Layer 2 of a small transformer language model trained on English Wikipedia (13 layers, counted from 0, width 64).
A neuron's activation on a vector x is squared ReLU(weights . x), where the dot is the dot product.

Input weights of the MLP neurons that the questions are about. A number n stands for (n - 128) times 0.0042.
n0: 135, 154, 138, 111, 140, 141, 116, 129, 165, 139, 117, 160, 127, 155, 130, 110, 110, 156, 162, 75, 123, 78, 115, 141, 135, 140, 117, 98, 95, 79, 135, 101, 49, 96, 141, 131, 144, 128, 105, 151, 174, 128, 122, 122, 132, 127, 128, 164, 106, 144, 110, 148, 124, 114, 116, 125, 140, 149, 140, 123, 106, 164, 142, 130
n19: 130, 115, 168, 163, 150, 131, 108, 111, 129, 174, 144, 101, 120, 202, 150, 99, 197, 177, 150, 68, 67, 47, 141, 93, 120, 142, 159, 137, 176, 148, 111, 195, 78, 105, 137, 151, 103, 144, 131, 109, 113, 155, 104, 108, 132, 134, 71, 182, 88, 153, 52, 146, 124, 104, 138, 135, 133, 93, 129, 160, 75, 163, 186, 139
n26: 87, 119, 109, 148, 161, 126, 132, 93, 111, 167, 158, 200, 83, 131, 108, 106, 100, 114, 127, 129, 125, 155, 132, 102, 75, 144, 66, 120, 122, 126, 116, 108, 137, 134, 119, 174, 99, 211, 80, 67, 123, 98, 153, 212, 154, 92, 180, 128, 122, 225, 102, 104, 123, 119, 136, 100, 135, 221, 137, 150, 138, 133, 141, 121
n32: 75, 142, 95, 219, 145, 109, 143, 76, 97, 153, 198, 114, 88, 159, 144, 149, 172, 95, 107, 96, 154, 101, 131, 111, 142, 147, 87, 96, 149, 168, 98, 164, 132, 124, 129, 155, 139, 139, 130, 165, 127, 111, 113, 103, 149, 150, 143, 125, 118, 163, 107, 93, 158, 98, 104, 145, 135, 135, 138, 142, 100, 108, 140, 80
n35: 121, 123, 83, 153, 143, 120, 126, 195, 127, 127, 162, 102, 54, 131, 144, 139, 128, 109, 157, 161, 128, 110, 120, 171, 127, 130, 144, 104, 116, 184, 150, 87, 111, 114, 95, 140, 139, 102, 131, 140, 135, 166, 138, 174, 168, 141, 157, 109, 111, 146, 123, 118, 83, 141, 103, 103, 140, 81, 106, 190, 117, 94, 142, 108
n38: 69, 138, 114, 173, 178, 139, 65, 142, 99, 139, 189, 114, 53, 135, 149, 114, 88, 127, 153, 159, 126, 110, 138, 111, 132, 159, 145, 172, 133, 139, 147, 179, 113, 144, 113, 142, 122, 180, 106, 147, 117, 102, 117, 139, 168, 153, 112, 119, 129, 142, 80, 144, 107, 125, 152, 163, 142, 145, 106, 107, 118, 125, 137, 148
n40: 106, 183, 120, 141, 112, 157, 88, 111, 121, 209, 138, 108, 91, 148, 79, 137, 154, 137, 146, 125, 153, 129, 111, 145, 160, 135, 55, 88, 100, 183, 148, 144, 125, 54, 110, 104, 153, 141, 88, 175, 166, 118, 112, 122, 117, 117, 163, 123, 145, 182, 110, 82, 165, 157, 91, 129, 176, 148, 138, 127, 173, 65, 192, 147
n42: 99, 139, 161, 101, 84, 131, 97, 114, 98, 128, 129, 140, 67, 145, 153, 93, 154, 92, 132, 98, 63, 135, 105, 130, 136, 123, 120, 122, 165, 143, 146, 111, 57, 146, 118, 202, 120, 207, 149, 129, 137, 132, 143, 104, 125, 94, 151, 189, 109, 133, 89, 119, 145, 121, 123, 143, 88, 131, 137, 171, 123, 137, 149, 133
n56: 152, 112, 147, 130, 128, 151, 162, 115, 162, 168, 86, 157, 95, 141, 66, 133, 129, 126, 167, 73, 82, 154, 109, 146, 113, 132, 79, 165, 192, 112, 146, 121, 99, 141, 163, 142, 119, 157, 133, 141, 141, 116, 116, 84, 137, 136, 116, 185, 62, 124, 105, 119, 127, 152, 98, 152, 216, 162, 153, 167, 99, 138, 172, 107
n58: 97, 186, 124, 188, 117, 174, 155, 141, 135, 105, 122, 132, 141, 140, 142, 138, 109, 91, 124, 28, 68, 68, 138, 120, 90, 108, 73, 83, 83, 164, 141, 92, 125, 83, 134, 133, 135, 102, 120, 148, 118, 153, 141, 142, 176, 168, 103, 172, 160, 151, 89, 110, 168, 120, 67, 145, 100, 91, 152, 153, 108, 128, 127, 63
n63: 124, 123, 148, 139, 133, 137, 125, 146, 145, 164, 178, 95, 142, 163, 78, 110, 159, 97, 103, 122, 113, 65, 153, 136, 153, 138, 152, 91, 145, 79, 88, 154, 106, 144, 145, 113, 121, 163, 130, 149, 126, 123, 125, 142, 156, 124, 107, 147, 100, 140, 89, 138, 170, 103, 134, 134, 107, 181, 107, 124, 103, 118, 134, 128
n69: 172, 121, 98, 128, 175, 117, 136, 91, 115, 169, 106, 120, 131, 199, 140, 142, 158, 103, 160, 151, 121, 112, 121, 115, 114, 120, 102, 93, 106, 118, 152, 134, 87, 103, 108, 163, 147, 149, 140, 116, 143, 146, 99, 93, 132, 151, 124, 233, 132, 168, 100, 119, 100, 169, 59, 95, 109, 118, 113, 106, 73, 116, 160, 126
n83: 41, 129, 109, 192, 123, 131, 140, 114, 125, 131, 119, 138, 122, 169, 157, 130, 122, 159, 164, 98, 61, 138, 110, 151, 86, 122, 138, 81, 122, 179, 135, 144, 102, 97, 157, 132, 146, 127, 164, 160, 176, 196, 137, 151, 167, 152, 120, 150, 145, 153, 79, 122, 147, 124, 88, 131, 122, 130, 116, 131, 123, 115, 114, 140
n87: 113, 110, 150, 132, 164, 117, 153, 126, 66, 119, 135, 123, 80, 111, 145, 129, 137, 101, 125, 114, 92, 105, 162, 127, 195, 143, 145, 69, 144, 152, 143, 181, 105, 119, 132, 102, 130, 187, 146, 94, 142, 142, 98, 97, 128, 146, 125, 115, 143, 135, 104, 78, 152, 95, 148, 77, 91, 154, 67, 120, 61, 154, 133, 94
n103: 129, 88, 111, 129, 160, 95, 106, 134, 123, 141, 152, 138, 110, 169, 81, 144, 141, 128, 158, 106, 127, 141, 129, 101, 82, 120, 122, 103, 115, 156, 111, 143, 90, 136, 158, 153, 175, 115, 194, 130, 151, 184, 145, 116, 145, 122, 109, 116, 136, 142, 108, 103, 153, 125, 123, 157, 102, 151, 104, 136, 65, 156, 99, 131
n106: 86, 147, 117, 165, 132, 194, 173, 69, 85, 136, 160, 131, 101, 204, 91, 134, 115, 155, 102, 86, 125, 163, 92, 102, 117, 26, 113, 135, 145, 165, 114, 124, 117, 105, 133, 164, 98, 195, 112, 133, 158, 130, 112, 110, 140, 112, 183, 116, 87, 142, 117, 84, 143, 65, 103, 165, 140, 161, 104, 163, 126, 132, 196, 117
n111: 98, 156, 66, 139, 93, 138, 104, 110, 148, 180, 142, 212, 98, 147, 133, 138, 105, 115, 130, 153, 110, 189, 153, 148, 91, 84, 33, 133, 150, 97, 216, 100, 116, 161, 117, 109, 99, 89, 146, 119, 178, 178, 116, 165, 125, 125, 114, 124, 135, 178, 130, 104, 120, 121, 75, 103, 111, 152, 142, 105, 133, 135, 143, 160
n127: 77, 210, 80, 169, 151, 134, 132, 126, 127, 158, 146, 150, 92, 148, 130, 105, 133, 160, 148, 136, 186, 161, 112, 136, 96, 105, 100, 93, 128, 160, 125, 126, 120, 57, 59, 190, 31, 185, 123, 110, 156, 124, 91, 151, 144, 137, 137, 132, 81, 152, 89, 47, 158, 92, 84, 139, 149, 140, 144, 162, 103, 44, 215, 79
n128: 94, 121, 154, 119, 117, 154, 79, 172, 168, 125, 150, 135, 114, 134, 103, 159, 92, 101, 178, 109, 134, 108, 166, 142, 99, 147, 78, 127, 144, 92, 178, 108, 144, 161, 131, 169, 104, 182, 115, 111, 139, 148, 162, 117, 105, 105, 177, 84, 129, 166, 81, 156, 96, 125, 101, 152, 133, 138, 115, 157, 138, 153, 133, 164
n131: 132, 151, 126, 102, 147, 105, 137, 167, 133, 115, 151, 119, 133, 157, 102, 78, 151, 83, 160, 126, 167, 148, 132, 80, 134, 107, 78, 134, 129, 167, 93, 129, 134, 110, 144, 142, 111, 135, 125, 96, 131, 159, 145, 107, 133, 115, 94, 133, 109, 104, 84, 122, 140, 162, 98, 157, 124, 116, 88, 144, 112, 155, 149, 87
n135: 110, 184, 207, 163, 172, 115, 52, 91, 124, 210, 142, 144, 124, 155, 152, 121, 131, 134, 168, 117, 73, 169, 115, 74, 62, 166, 146, 128, 192, 92, 151, 165, 65, 79, 165, 174, 118, 175, 154, 136, 144, 123, 129, 89, 151, 122, 85, 112, 64, 171, 98, 134, 112, 144, 136, 173, 138, 129, 111, 131, 113, 140, 141, 130
n141: 117, 123, 120, 158, 117, 127, 164, 115, 167, 131, 210, 98, 56, 177, 92, 113, 75, 109, 161, 107, 73, 110, 121, 98, 158, 123, 149, 85, 112, 154, 144, 169, 98, 130, 118, 121, 136, 148, 143, 141, 186, 156, 183, 126, 129, 162, 135, 136, 144, 149, 84, 118, 159, 139, 123, 110, 99, 176, 147, 106, 140, 126, 132, 95
n149: 126, 151, 102, 183, 142, 120, 106, 124, 103, 177, 168, 160, 109, 123, 126, 118, 124, 102, 100, 151, 126, 84, 153, 114, 180, 133, 140, 105, 101, 152, 131, 90, 124, 130, 92, 102, 79, 113, 125, 133, 116, 147, 107, 182, 160, 153, 129, 166, 103, 200, 133, 107, 91, 126, 93, 130, 136, 74, 145, 146, 109, 112, 80, 110
n187: 159, 166, 133, 146, 202, 126, 81, 68, 141, 225, 157, 85, 110, 141, 86, 127, 132, 141, 104, 109, 153, 139, 155, 107, 135, 98, 100, 122, 126, 147, 148, 170, 80, 94, 141, 129, 59, 138, 156, 73, 115, 103, 84, 101, 189, 158, 126, 140, 80, 135, 121, 89, 175, 116, 134, 126, 172, 133, 125, 168, 139, 142, 209, 100
n188: 116, 130, 98, 133, 120, 114, 41, 166, 165, 165, 135, 102, 107, 114, 180, 127, 175, 176, 187, 132, 82, 172, 126, 54, 119, 103, 127, 85, 141, 98, 148, 124, 105, 86, 122, 195, 116, 153, 146, 124, 147, 182, 80, 107, 158, 176, 161, 147, 87, 174, 103, 125, 134, 106, 146, 141, 105, 156, 112, 139, 105, 148, 93, 129
n199: 97, 124, 133, 117, 172, 145, 116, 119, 157, 113, 163, 150, 134, 141, 136, 88, 93, 77, 147, 158, 178, 118, 168, 125, 98, 103, 117, 116, 62, 86, 142, 99, 137, 98, 75, 106, 99, 103, 122, 115, 169, 143, 108, 140, 138, 155, 139, 144, 68, 167, 130, 128, 155, 67, 84, 89, 169, 78, 151, 165, 86, 79, 128, 118
n209: 126, 139, 97, 128, 161, 127, 105, 140, 107, 107, 136, 124, 44, 132, 68, 112, 140, 71, 185, 115, 126, 82, 182, 131, 143, 133, 153, 111, 115, 97, 112, 107, 85, 156, 89, 135, 161, 122, 150, 177, 139, 177, 115, 64, 206, 90, 77, 125, 130, 158, 94, 140, 129, 132, 83, 126, 132, 131, 103, 88, 71, 149, 106, 57
n215: 128, 87, 156, 103, 128, 143, 175, 106, 109, 147, 97, 158, 86, 217, 83, 119, 165, 112, 164, 118, 136, 114, 115, 147, 85, 122, 127, 74, 154, 105, 93, 118, 144, 144, 135, 134, 159, 135, 118, 143, 154, 154, 174, 82, 196, 133, 122, 182, 74, 154, 146, 110, 134, 134, 149, 151, 145, 109, 165, 165, 158, 149, 177, 127
n229: 90, 142, 113, 127, 162, 143, 90, 141, 147, 249, 121, 152, 126, 145, 143, 162, 149, 137, 140, 105, 72, 149, 95, 65, 159, 167, 112, 105, 149, 73, 158, 102, 110, 107, 111, 152, 148, 160, 109, 139, 152, 109, 119, 148, 159, 123, 126, 162, 80, 133, 96, 141, 160, 119, 139, 128, 144, 189, 122, 166, 138, 119, 183, 124
n247: 142, 123, 161, 95, 140, 141, 136, 152, 134, 136, 185, 111, 125, 116, 125, 184, 170, 121, 124, 104, 110, 76, 124, 65, 109, 147, 88, 114, 124, 91, 112, 155, 84, 148, 108, 136, 125, 125, 122, 134, 191, 175, 65, 103, 128, 128, 124, 165, 123, 141, 117, 123, 88, 160, 151, 153, 109, 162, 145, 110, 82, 148, 100, 120

Each question shows a token from some text and the vector x that enters the MLP there. A number n stands for (n - 128) times 0.049.

" system": 137, 70, 108, 122, 136, 95, 131, 135, 144, 123, 118, 146, 126, 112, 106, 104, 136, 131, 120, 131, 140, 108, 154, 111, 129, 126, 130, 141, 122, 109, 104, 149, 168, 134, 110, 108, 170, 101, 124, 142, 107, 103, 109, 163, 98, 104, 123, 130, 141, 97, 125, 116, 150, 105, 130, 144, 91, 130, 145, 139, 156, 131, 101, 164
The two highest activations, in order: n63, n103

" Franco": 139, 37, 115, 121, 140, 101, 132, 130, 133, 112, 123, 127, 133, 123, 156, 137, 126, 124, 133, 135, 135, 118, 96, 118, 115, 118, 141, 121, 142, 136, 125, 144, 145, 137, 124, 165, 137, 118, 148, 129, 130, 112, 134, 143, 113, 86, 107, 127, 159, 81, 157, 111, 143, 149, 116, 133, 115, 130, 168, 121, 121, 118, 128, 163
Which neuron fires most, and how strongly? n103, at about 1.3

"man": 145, 38, 125, 128, 122, 86, 126, 124, 135, 123, 122, 118, 138, 116, 138, 116, 128, 147, 143, 137, 142, 130, 158, 126, 158, 164, 134, 132, 122, 132, 131, 139, 145, 124, 131, 109, 107, 122, 150, 135, 85, 123, 141, 138, 116, 101, 117, 116, 163, 89, 162, 118, 133, 134, 130, 120, 91, 120, 130, 118, 127, 133, 143, 158
The neuron with the highest activation: n87

"|": 114, 125, 141, 133, 147, 69, 131, 100, 138, 71, 150, 131, 156, 145, 128, 118, 148, 118, 132, 128, 91, 146, 126, 148, 118, 144, 156, 112, 120, 133, 131, 131, 145, 129, 124, 148, 131, 125, 130, 147, 103, 124, 107, 139, 121, 128, 115, 111, 149, 126, 198, 127, 119, 132, 95, 121, 89, 121, 143, 141, 126, 135, 126, 160
The neuron with the highest activation: n83

"ar": 131, 56, 109, 120, 127, 60, 105, 126, 136, 122, 97, 122, 121, 136, 151, 106, 136, 153, 145, 150, 108, 123, 140, 104, 131, 146, 126, 135, 138, 144, 118, 124, 125, 135, 134, 115, 118, 119, 122, 120, 89, 110, 129, 113, 106, 138, 130, 132, 160, 109, 159, 131, 130, 156, 143, 128, 124, 113, 129, 109, 115, 127, 75, 136
The neuron with the highest activation: n188

" ": 175, 120, 128, 122, 136, 80, 124, 134, 129, 78, 140, 136, 122, 136, 121, 143, 124, 126, 126, 117, 132, 145, 144, 117, 137, 139, 131, 114, 149, 137, 108, 158, 150, 111, 109, 146, 133, 130, 153, 138, 80, 123, 108, 128, 102, 128, 119, 131, 157, 115, 167, 191, 126, 139, 107, 124, 115, 129, 169, 132, 150, 128, 110, 117
The neuron with the highest activation: n131

" Mo": 133, 45, 136, 101, 118, 128, 127, 123, 121, 98, 141, 137, 157, 103, 117, 129, 154, 124, 113, 133, 136, 132, 123, 113, 106, 126, 127, 124, 119, 127, 145, 150, 144, 134, 123, 148, 120, 121, 127, 149, 102, 123, 106, 151, 82, 128, 126, 121, 161, 84, 170, 126, 118, 156, 125, 137, 108, 126, 110, 99, 114, 139, 109, 147
The two highest activations, in order: n247, n103

" the": 134, 155, 131, 103, 129, 26, 122, 127, 119, 155, 133, 133, 143, 127, 142, 132, 128, 111, 126, 128, 131, 129, 117, 126, 119, 120, 119, 109, 121, 135, 130, 108, 133, 136, 116, 136, 126, 134, 128, 137, 100, 113, 125, 146, 112, 128, 138, 131, 155, 117, 213, 125, 113, 122, 111, 129, 133, 127, 134, 126, 130, 119, 129, 161
The three highest activations, in order: n149, n111, n69

"9": 144, 138, 115, 114, 110, 96, 136, 130, 146, 65, 118, 138, 140, 117, 133, 130, 121, 109, 130, 116, 116, 92, 119, 136, 110, 143, 129, 112, 135, 153, 111, 141, 160, 122, 133, 128, 127, 120, 149, 151, 72, 124, 111, 116, 135, 157, 114, 133, 173, 126, 135, 152, 129, 130, 167, 132, 88, 124, 124, 157, 112, 123, 87, 113
Which neuron fires most, and how strongly? n58, at about 4.4

"0": 143, 108, 116, 142, 125, 88, 126, 129, 121, 74, 152, 113, 145, 133, 148, 123, 137, 117, 153, 141, 142, 104, 134, 129, 112, 144, 134, 101, 133, 151, 131, 152, 175, 135, 130, 128, 130, 144, 147, 158, 124, 101, 121, 146, 112, 130, 145, 95, 171, 130, 127, 133, 135, 95, 152, 144, 109, 128, 151, 153, 124, 108, 79, 154
Which neuron fires most, and how strongly? n32, at about 1.6

"is": 134, 45, 86, 122, 112, 83, 119, 110, 160, 108, 122, 127, 143, 128, 113, 139, 142, 158, 110, 139, 106, 121, 137, 122, 132, 143, 116, 148, 149, 126, 113, 129, 154, 125, 133, 119, 148, 133, 135, 141, 112, 109, 119, 103, 121, 152, 121, 131, 150, 121, 138, 136, 147, 168, 123, 122, 105, 150, 135, 123, 127, 136, 87, 153
The neuron with the highest activation: n103

" a": 108, 131, 126, 114, 127, 23, 128, 117, 127, 128, 108, 123, 142, 133, 118, 126, 128, 118, 120, 109, 127, 127, 142, 138, 115, 132, 144, 121, 120, 129, 147, 135, 146, 124, 110, 130, 128, 155, 134, 145, 115, 100, 107, 123, 113, 122, 129, 145, 137, 99, 197, 125, 119, 117, 93, 121, 133, 135, 141, 122, 143, 133, 112, 154
The neuron with the highest activation: n69

"op": 150, 73, 118, 94, 110, 91, 146, 105, 148, 132, 127, 140, 121, 120, 123, 129, 163, 143, 147, 125, 88, 110, 107, 99, 130, 142, 106, 131, 157, 130, 138, 156, 162, 151, 99, 117, 131, 139, 114, 147, 93, 96, 112, 122, 110, 140, 134, 105, 149, 112, 148, 146, 128, 145, 128, 162, 140, 130, 131, 139, 124, 146, 105, 145
Which neuron fires most, and how strongly? n56, at about 1.3

" At": 165, 94, 115, 103, 113, 103, 124, 116, 79, 111, 106, 144, 96, 95, 120, 137, 139, 110, 142, 130, 107, 132, 122, 125, 124, 119, 126, 148, 128, 126, 122, 124, 155, 121, 127, 146, 127, 123, 123, 154, 77, 108, 96, 128, 98, 93, 124, 126, 136, 105, 169, 129, 123, 127, 106, 134, 139, 116, 160, 111, 103, 150, 120, 163
Which neuron fires most, and how strongly? n56, at about 0.18

" play": 126, 88, 122, 111, 133, 51, 148, 133, 123, 124, 115, 126, 103, 108, 123, 97, 157, 124, 131, 133, 153, 140, 125, 132, 115, 126, 135, 129, 124, 130, 111, 131, 156, 140, 112, 148, 151, 120, 135, 159, 74, 112, 119, 143, 101, 128, 118, 114, 119, 94, 135, 163, 162, 119, 123, 112, 102, 137, 133, 130, 149, 143, 152, 141
Which neuron fires most, and how strongly? n131, at about 0.24

"m": 149, 66, 127, 119, 141, 72, 122, 153, 107, 67, 124, 146, 154, 122, 163, 133, 119, 136, 121, 156, 132, 115, 109, 119, 131, 124, 123, 132, 114, 160, 143, 151, 152, 146, 110, 104, 138, 128, 124, 131, 113, 89, 144, 114, 133, 123, 112, 133, 142, 116, 159, 122, 142, 138, 126, 159, 127, 128, 128, 111, 115, 129, 130, 153
The three highest activations, in order: n38, n87, n103

" c": 158, 90, 103, 97, 156, 124, 121, 114, 120, 84, 105, 134, 109, 128, 124, 135, 126, 129, 122, 129, 106, 156, 131, 143, 111, 134, 142, 143, 120, 126, 131, 121, 195, 138, 123, 149, 130, 153, 129, 132, 95, 111, 95, 152, 119, 140, 113, 133, 151, 92, 122, 118, 139, 117, 120, 147, 135, 147, 140, 87, 137, 139, 83, 131
The neuron with the highest activation: n38

" N": 150, 85, 127, 103, 140, 49, 109, 135, 122, 77, 124, 141, 143, 128, 143, 111, 140, 122, 107, 136, 106, 138, 145, 124, 114, 105, 129, 120, 118, 158, 134, 114, 175, 118, 140, 142, 138, 131, 160, 142, 121, 116, 115, 150, 130, 125, 111, 132, 163, 102, 157, 137, 116, 141, 121, 136, 104, 122, 120, 114, 120, 141, 115, 118
Which neuron fires most, and how strongly? n103, at about 1.5

" team": 124, 78, 120, 117, 126, 53, 130, 119, 138, 107, 135, 148, 121, 94, 105, 109, 126, 124, 138, 137, 148, 138, 154, 117, 128, 118, 145, 117, 130, 139, 131, 168, 161, 133, 128, 139, 141, 127, 124, 144, 70, 108, 133, 132, 104, 111, 117, 119, 122, 96, 118, 134, 165, 113, 125, 114, 127, 134, 135, 137, 143, 146, 144, 157
The three highest activations, in order: n131, n103, n87

"d": 154, 73, 119, 116, 131, 63, 115, 125, 130, 96, 137, 142, 131, 129, 151, 109, 132, 163, 128, 127, 129, 122, 111, 111, 150, 142, 126, 133, 112, 147, 148, 155, 149, 130, 137, 125, 114, 146, 136, 141, 71, 87, 147, 128, 128, 129, 111, 136, 164, 110, 148, 130, 127, 138, 132, 147, 138, 134, 125, 112, 110, 130, 136, 168
The neuron with the highest activation: n38

"5": 136, 103, 133, 122, 110, 88, 120, 135, 143, 86, 119, 124, 137, 130, 113, 126, 129, 124, 141, 133, 122, 106, 142, 148, 120, 151, 132, 94, 131, 130, 141, 119, 183, 139, 118, 127, 133, 133, 143, 143, 117, 116, 133, 137, 93, 118, 130, 84, 166, 126, 144, 148, 118, 114, 168, 125, 89, 121, 139, 160, 152, 123, 77, 155
Which neuron fires most, and how strongly? n128, at about 2.6

";": 106, 135, 126, 124, 135, 51, 133, 121, 142, 98, 150, 127, 123, 147, 121, 124, 122, 116, 112, 140, 117, 123, 122, 138, 129, 144, 146, 110, 132, 137, 131, 160, 145, 118, 126, 131, 125, 121, 139, 150, 111, 120, 115, 145, 111, 91, 137, 143, 147, 113, 213, 139, 108, 129, 113, 128, 119, 118, 135, 173, 111, 129, 130, 136
The neuron with the highest activation: n35

"1": 129, 94, 128, 134, 112, 85, 125, 128, 97, 89, 135, 110, 126, 152, 146, 121, 119, 106, 159, 139, 133, 142, 127, 134, 112, 137, 146, 118, 143, 169, 134, 155, 162, 143, 127, 128, 119, 155, 137, 122, 111, 120, 132, 146, 114, 126, 124, 86, 171, 108, 136, 119, 130, 130, 173, 132, 107, 130, 130, 127, 132, 105, 110, 187
Which neuron fires most, and how strongly? n38, at about 1.7

" was": 123, 124, 127, 119, 131, 33, 123, 107, 126, 134, 118, 120, 138, 133, 111, 103, 126, 133, 117, 110, 135, 134, 143, 135, 110, 145, 135, 127, 129, 130, 135, 157, 139, 143, 106, 130, 118, 115, 147, 138, 93, 116, 59, 143, 124, 115, 127, 140, 144, 113, 155, 127, 119, 126, 130, 132, 113, 133, 149, 164, 127, 152, 148, 156
Which neuron fires most, and how strongly? n187, at about 2.1

"land": 151, 56, 122, 118, 131, 49, 94, 124, 133, 114, 133, 128, 136, 117, 125, 136, 143, 140, 131, 145, 120, 112, 113, 131, 138, 139, 135, 116, 135, 120, 133, 128, 123, 128, 114, 126, 127, 107, 133, 139, 111, 114, 127, 127, 99, 115, 130, 103, 160, 120, 156, 131, 151, 142, 136, 136, 108, 127, 106, 160, 136, 136, 71, 141
Which neuron fires most, and how strongly? n103, at about 2

"yn": 150, 58, 92, 114, 135, 85, 124, 128, 139, 103, 115, 128, 141, 99, 118, 110, 125, 169, 147, 157, 118, 107, 136, 128, 128, 133, 114, 106, 124, 137, 134, 129, 165, 163, 123, 134, 123, 143, 117, 135, 106, 102, 132, 145, 103, 114, 133, 127, 160, 100, 127, 127, 113, 142, 141, 135, 84, 140, 156, 125, 137, 115, 122, 141
Which neuron fires most, and how strongly? n26, at about 0.11

" Top": 124, 61, 125, 124, 131, 67, 131, 114, 123, 130, 108, 161, 129, 141, 115, 101, 142, 100, 111, 136, 124, 122, 115, 124, 132, 138, 155, 123, 101, 130, 151, 146, 143, 130, 132, 135, 151, 124, 127, 172, 110, 89, 113, 149, 123, 111, 132, 125, 152, 102, 165, 130, 117, 124, 109, 104, 109, 113, 152, 144, 127, 147, 127, 150
Which neuron fires most, and how strongly? n215, at about 0.17

"let": 141, 68, 121, 117, 114, 85, 142, 116, 149, 128, 160, 119, 123, 115, 124, 116, 140, 144, 145, 147, 119, 104, 147, 117, 134, 124, 115, 125, 145, 148, 141, 113, 138, 139, 139, 102, 149, 114, 133, 127, 76, 91, 109, 113, 90, 130, 128, 105, 175, 121, 127, 120, 154, 168, 117, 143, 119, 130, 146, 125, 116, 153, 120, 148
The neuron with the highest activation: n103

"'": 122, 102, 135, 135, 130, 79, 138, 119, 155, 90, 124, 108, 129, 100, 106, 136, 139, 119, 131, 143, 124, 127, 154, 118, 137, 165, 116, 125, 127, 135, 112, 121, 162, 114, 143, 90, 122, 151, 143, 151, 74, 89, 114, 140, 119, 106, 127, 133, 132, 115, 165, 150, 117, 142, 113, 124, 134, 153, 114, 138, 82, 123, 119, 154
The neuron with the highest activation: n63

" number": 123, 110, 128, 138, 136, 67, 137, 110, 135, 98, 130, 141, 127, 139, 116, 101, 149, 101, 124, 146, 113, 109, 144, 89, 141, 123, 133, 139, 128, 129, 117, 125, 173, 138, 113, 119, 165, 97, 142, 148, 85, 71, 132, 146, 105, 112, 133, 140, 135, 114, 132, 167, 146, 122, 135, 117, 102, 129, 133, 133, 135, 156, 116, 130
The three highest activations, in order: n63, n32, n131

" she": 133, 94, 153, 111, 137, 62, 117, 102, 124, 140, 131, 127, 164, 92, 123, 97, 109, 117, 164, 115, 145, 126, 125, 145, 111, 118, 115, 122, 114, 154, 95, 146, 122, 117, 120, 128, 135, 89, 131, 164, 101, 113, 100, 133, 121, 101, 125, 127, 130, 112, 123, 167, 135, 115, 122, 111, 135, 148, 150, 119, 160, 139, 128, 133
The neuron with the highest activation: n0

" suburb": 132, 77, 86, 121, 147, 89, 128, 120, 132, 118, 143, 110, 124, 93, 120, 139, 152, 122, 123, 139, 134, 121, 153, 121, 124, 142, 171, 142, 138, 88, 136, 123, 150, 137, 132, 129, 137, 93, 149, 134, 81, 111, 116, 124, 92, 105, 101, 122, 128, 122, 142, 164, 158, 128, 114, 120, 111, 132, 132, 127, 124, 130, 103, 165
The neuron with the highest activation: n209

",": 118, 134, 124, 121, 121, 15, 128, 126, 147, 117, 153, 135, 133, 150, 129, 113, 111, 114, 119, 127, 123, 122, 126, 141, 129, 137, 126, 108, 137, 130, 138, 152, 149, 123, 133, 135, 118, 105, 144, 145, 119, 120, 107, 136, 115, 105, 121, 142, 131, 115, 186, 139, 110, 129, 111, 126, 94, 131, 151, 143, 123, 132, 127, 138
The neuron with the highest activation: n111

"ma": 135, 62, 118, 110, 115, 93, 140, 131, 148, 113, 128, 114, 179, 123, 149, 124, 144, 131, 104, 144, 100, 114, 165, 123, 123, 128, 132, 126, 162, 139, 138, 141, 127, 125, 142, 125, 133, 121, 137, 123, 115, 121, 118, 117, 122, 132, 88, 136, 173, 114, 161, 140, 111, 157, 110, 147, 111, 129, 150, 99, 111, 139, 93, 145
The neuron with the highest activation: n247

" |": 111, 133, 102, 120, 113, 68, 123, 125, 119, 100, 142, 121, 130, 133, 122, 124, 127, 115, 110, 121, 126, 132, 130, 135, 133, 148, 129, 113, 141, 161, 130, 144, 147, 129, 132, 132, 136, 131, 119, 142, 85, 123, 119, 132, 97, 110, 132, 129, 157, 121, 230, 124, 126, 132, 119, 122, 110, 119, 143, 164, 109, 133, 121, 134
The neuron with the highest activation: n32

" when": 106, 130, 114, 126, 118, 32, 134, 144, 122, 108, 111, 144, 110, 122, 123, 103, 122, 133, 146, 137, 131, 141, 123, 137, 126, 112, 153, 123, 121, 153, 132, 131, 138, 109, 106, 147, 122, 114, 133, 142, 113, 97, 91, 135, 106, 90, 148, 140, 115, 106, 140, 139, 117, 117, 139, 140, 109, 146, 179, 142, 106, 128, 125, 125
The two highest activations, in order: n127, n42

"s": 139, 110, 113, 104, 120, 36, 115, 123, 127, 127, 125, 132, 135, 139, 111, 125, 129, 133, 129, 127, 119, 125, 127, 137, 138, 133, 99, 101, 114, 129, 139, 142, 152, 126, 115, 124, 141, 129, 140, 147, 105, 96, 111, 128, 110, 120, 123, 128, 165, 114, 196, 122, 142, 135, 111, 113, 134, 109, 133, 137, 120, 130, 142, 176
The neuron with the highest activation: n40

" and": 108, 153, 123, 111, 100, 27, 119, 127, 139, 123, 138, 140, 142, 141, 110, 107, 132, 113, 138, 106, 115, 134, 141, 138, 132, 126, 129, 117, 104, 132, 131, 125, 142, 126, 123, 120, 119, 115, 122, 138, 74, 101, 112, 145, 102, 101, 130, 142, 135, 123, 156, 149, 103, 116, 129, 131, 116, 147, 166, 136, 129, 123, 131, 131
The neuron with the highest activation: n149

" human": 110, 72, 110, 95, 155, 92, 111, 145, 127, 148, 121, 117, 152, 138, 115, 110, 140, 123, 118, 149, 134, 106, 124, 145, 126, 139, 127, 121, 135, 126, 133, 139, 145, 143, 113, 118, 131, 90, 112, 160, 127, 93, 138, 116, 90, 108, 135, 119, 182, 95, 158, 128, 155, 143, 128, 114, 143, 108, 154, 98, 116, 125, 120, 137
Which neuron fires most, and how strongly? n40, at about 0.011

" with": 115, 115, 120, 120, 133, 7, 129, 114, 114, 133, 129, 142, 129, 132, 128, 110, 139, 120, 125, 122, 105, 127, 132, 141, 132, 128, 137, 131, 124, 128, 130, 134, 149, 139, 120, 132, 112, 115, 149, 157, 118, 111, 126, 141, 117, 120, 134, 140, 120, 97, 170, 148, 116, 134, 129, 129, 131, 132, 169, 150, 135, 143, 118, 143
Which neuron fires most, and how strongly? n149, at about 0.28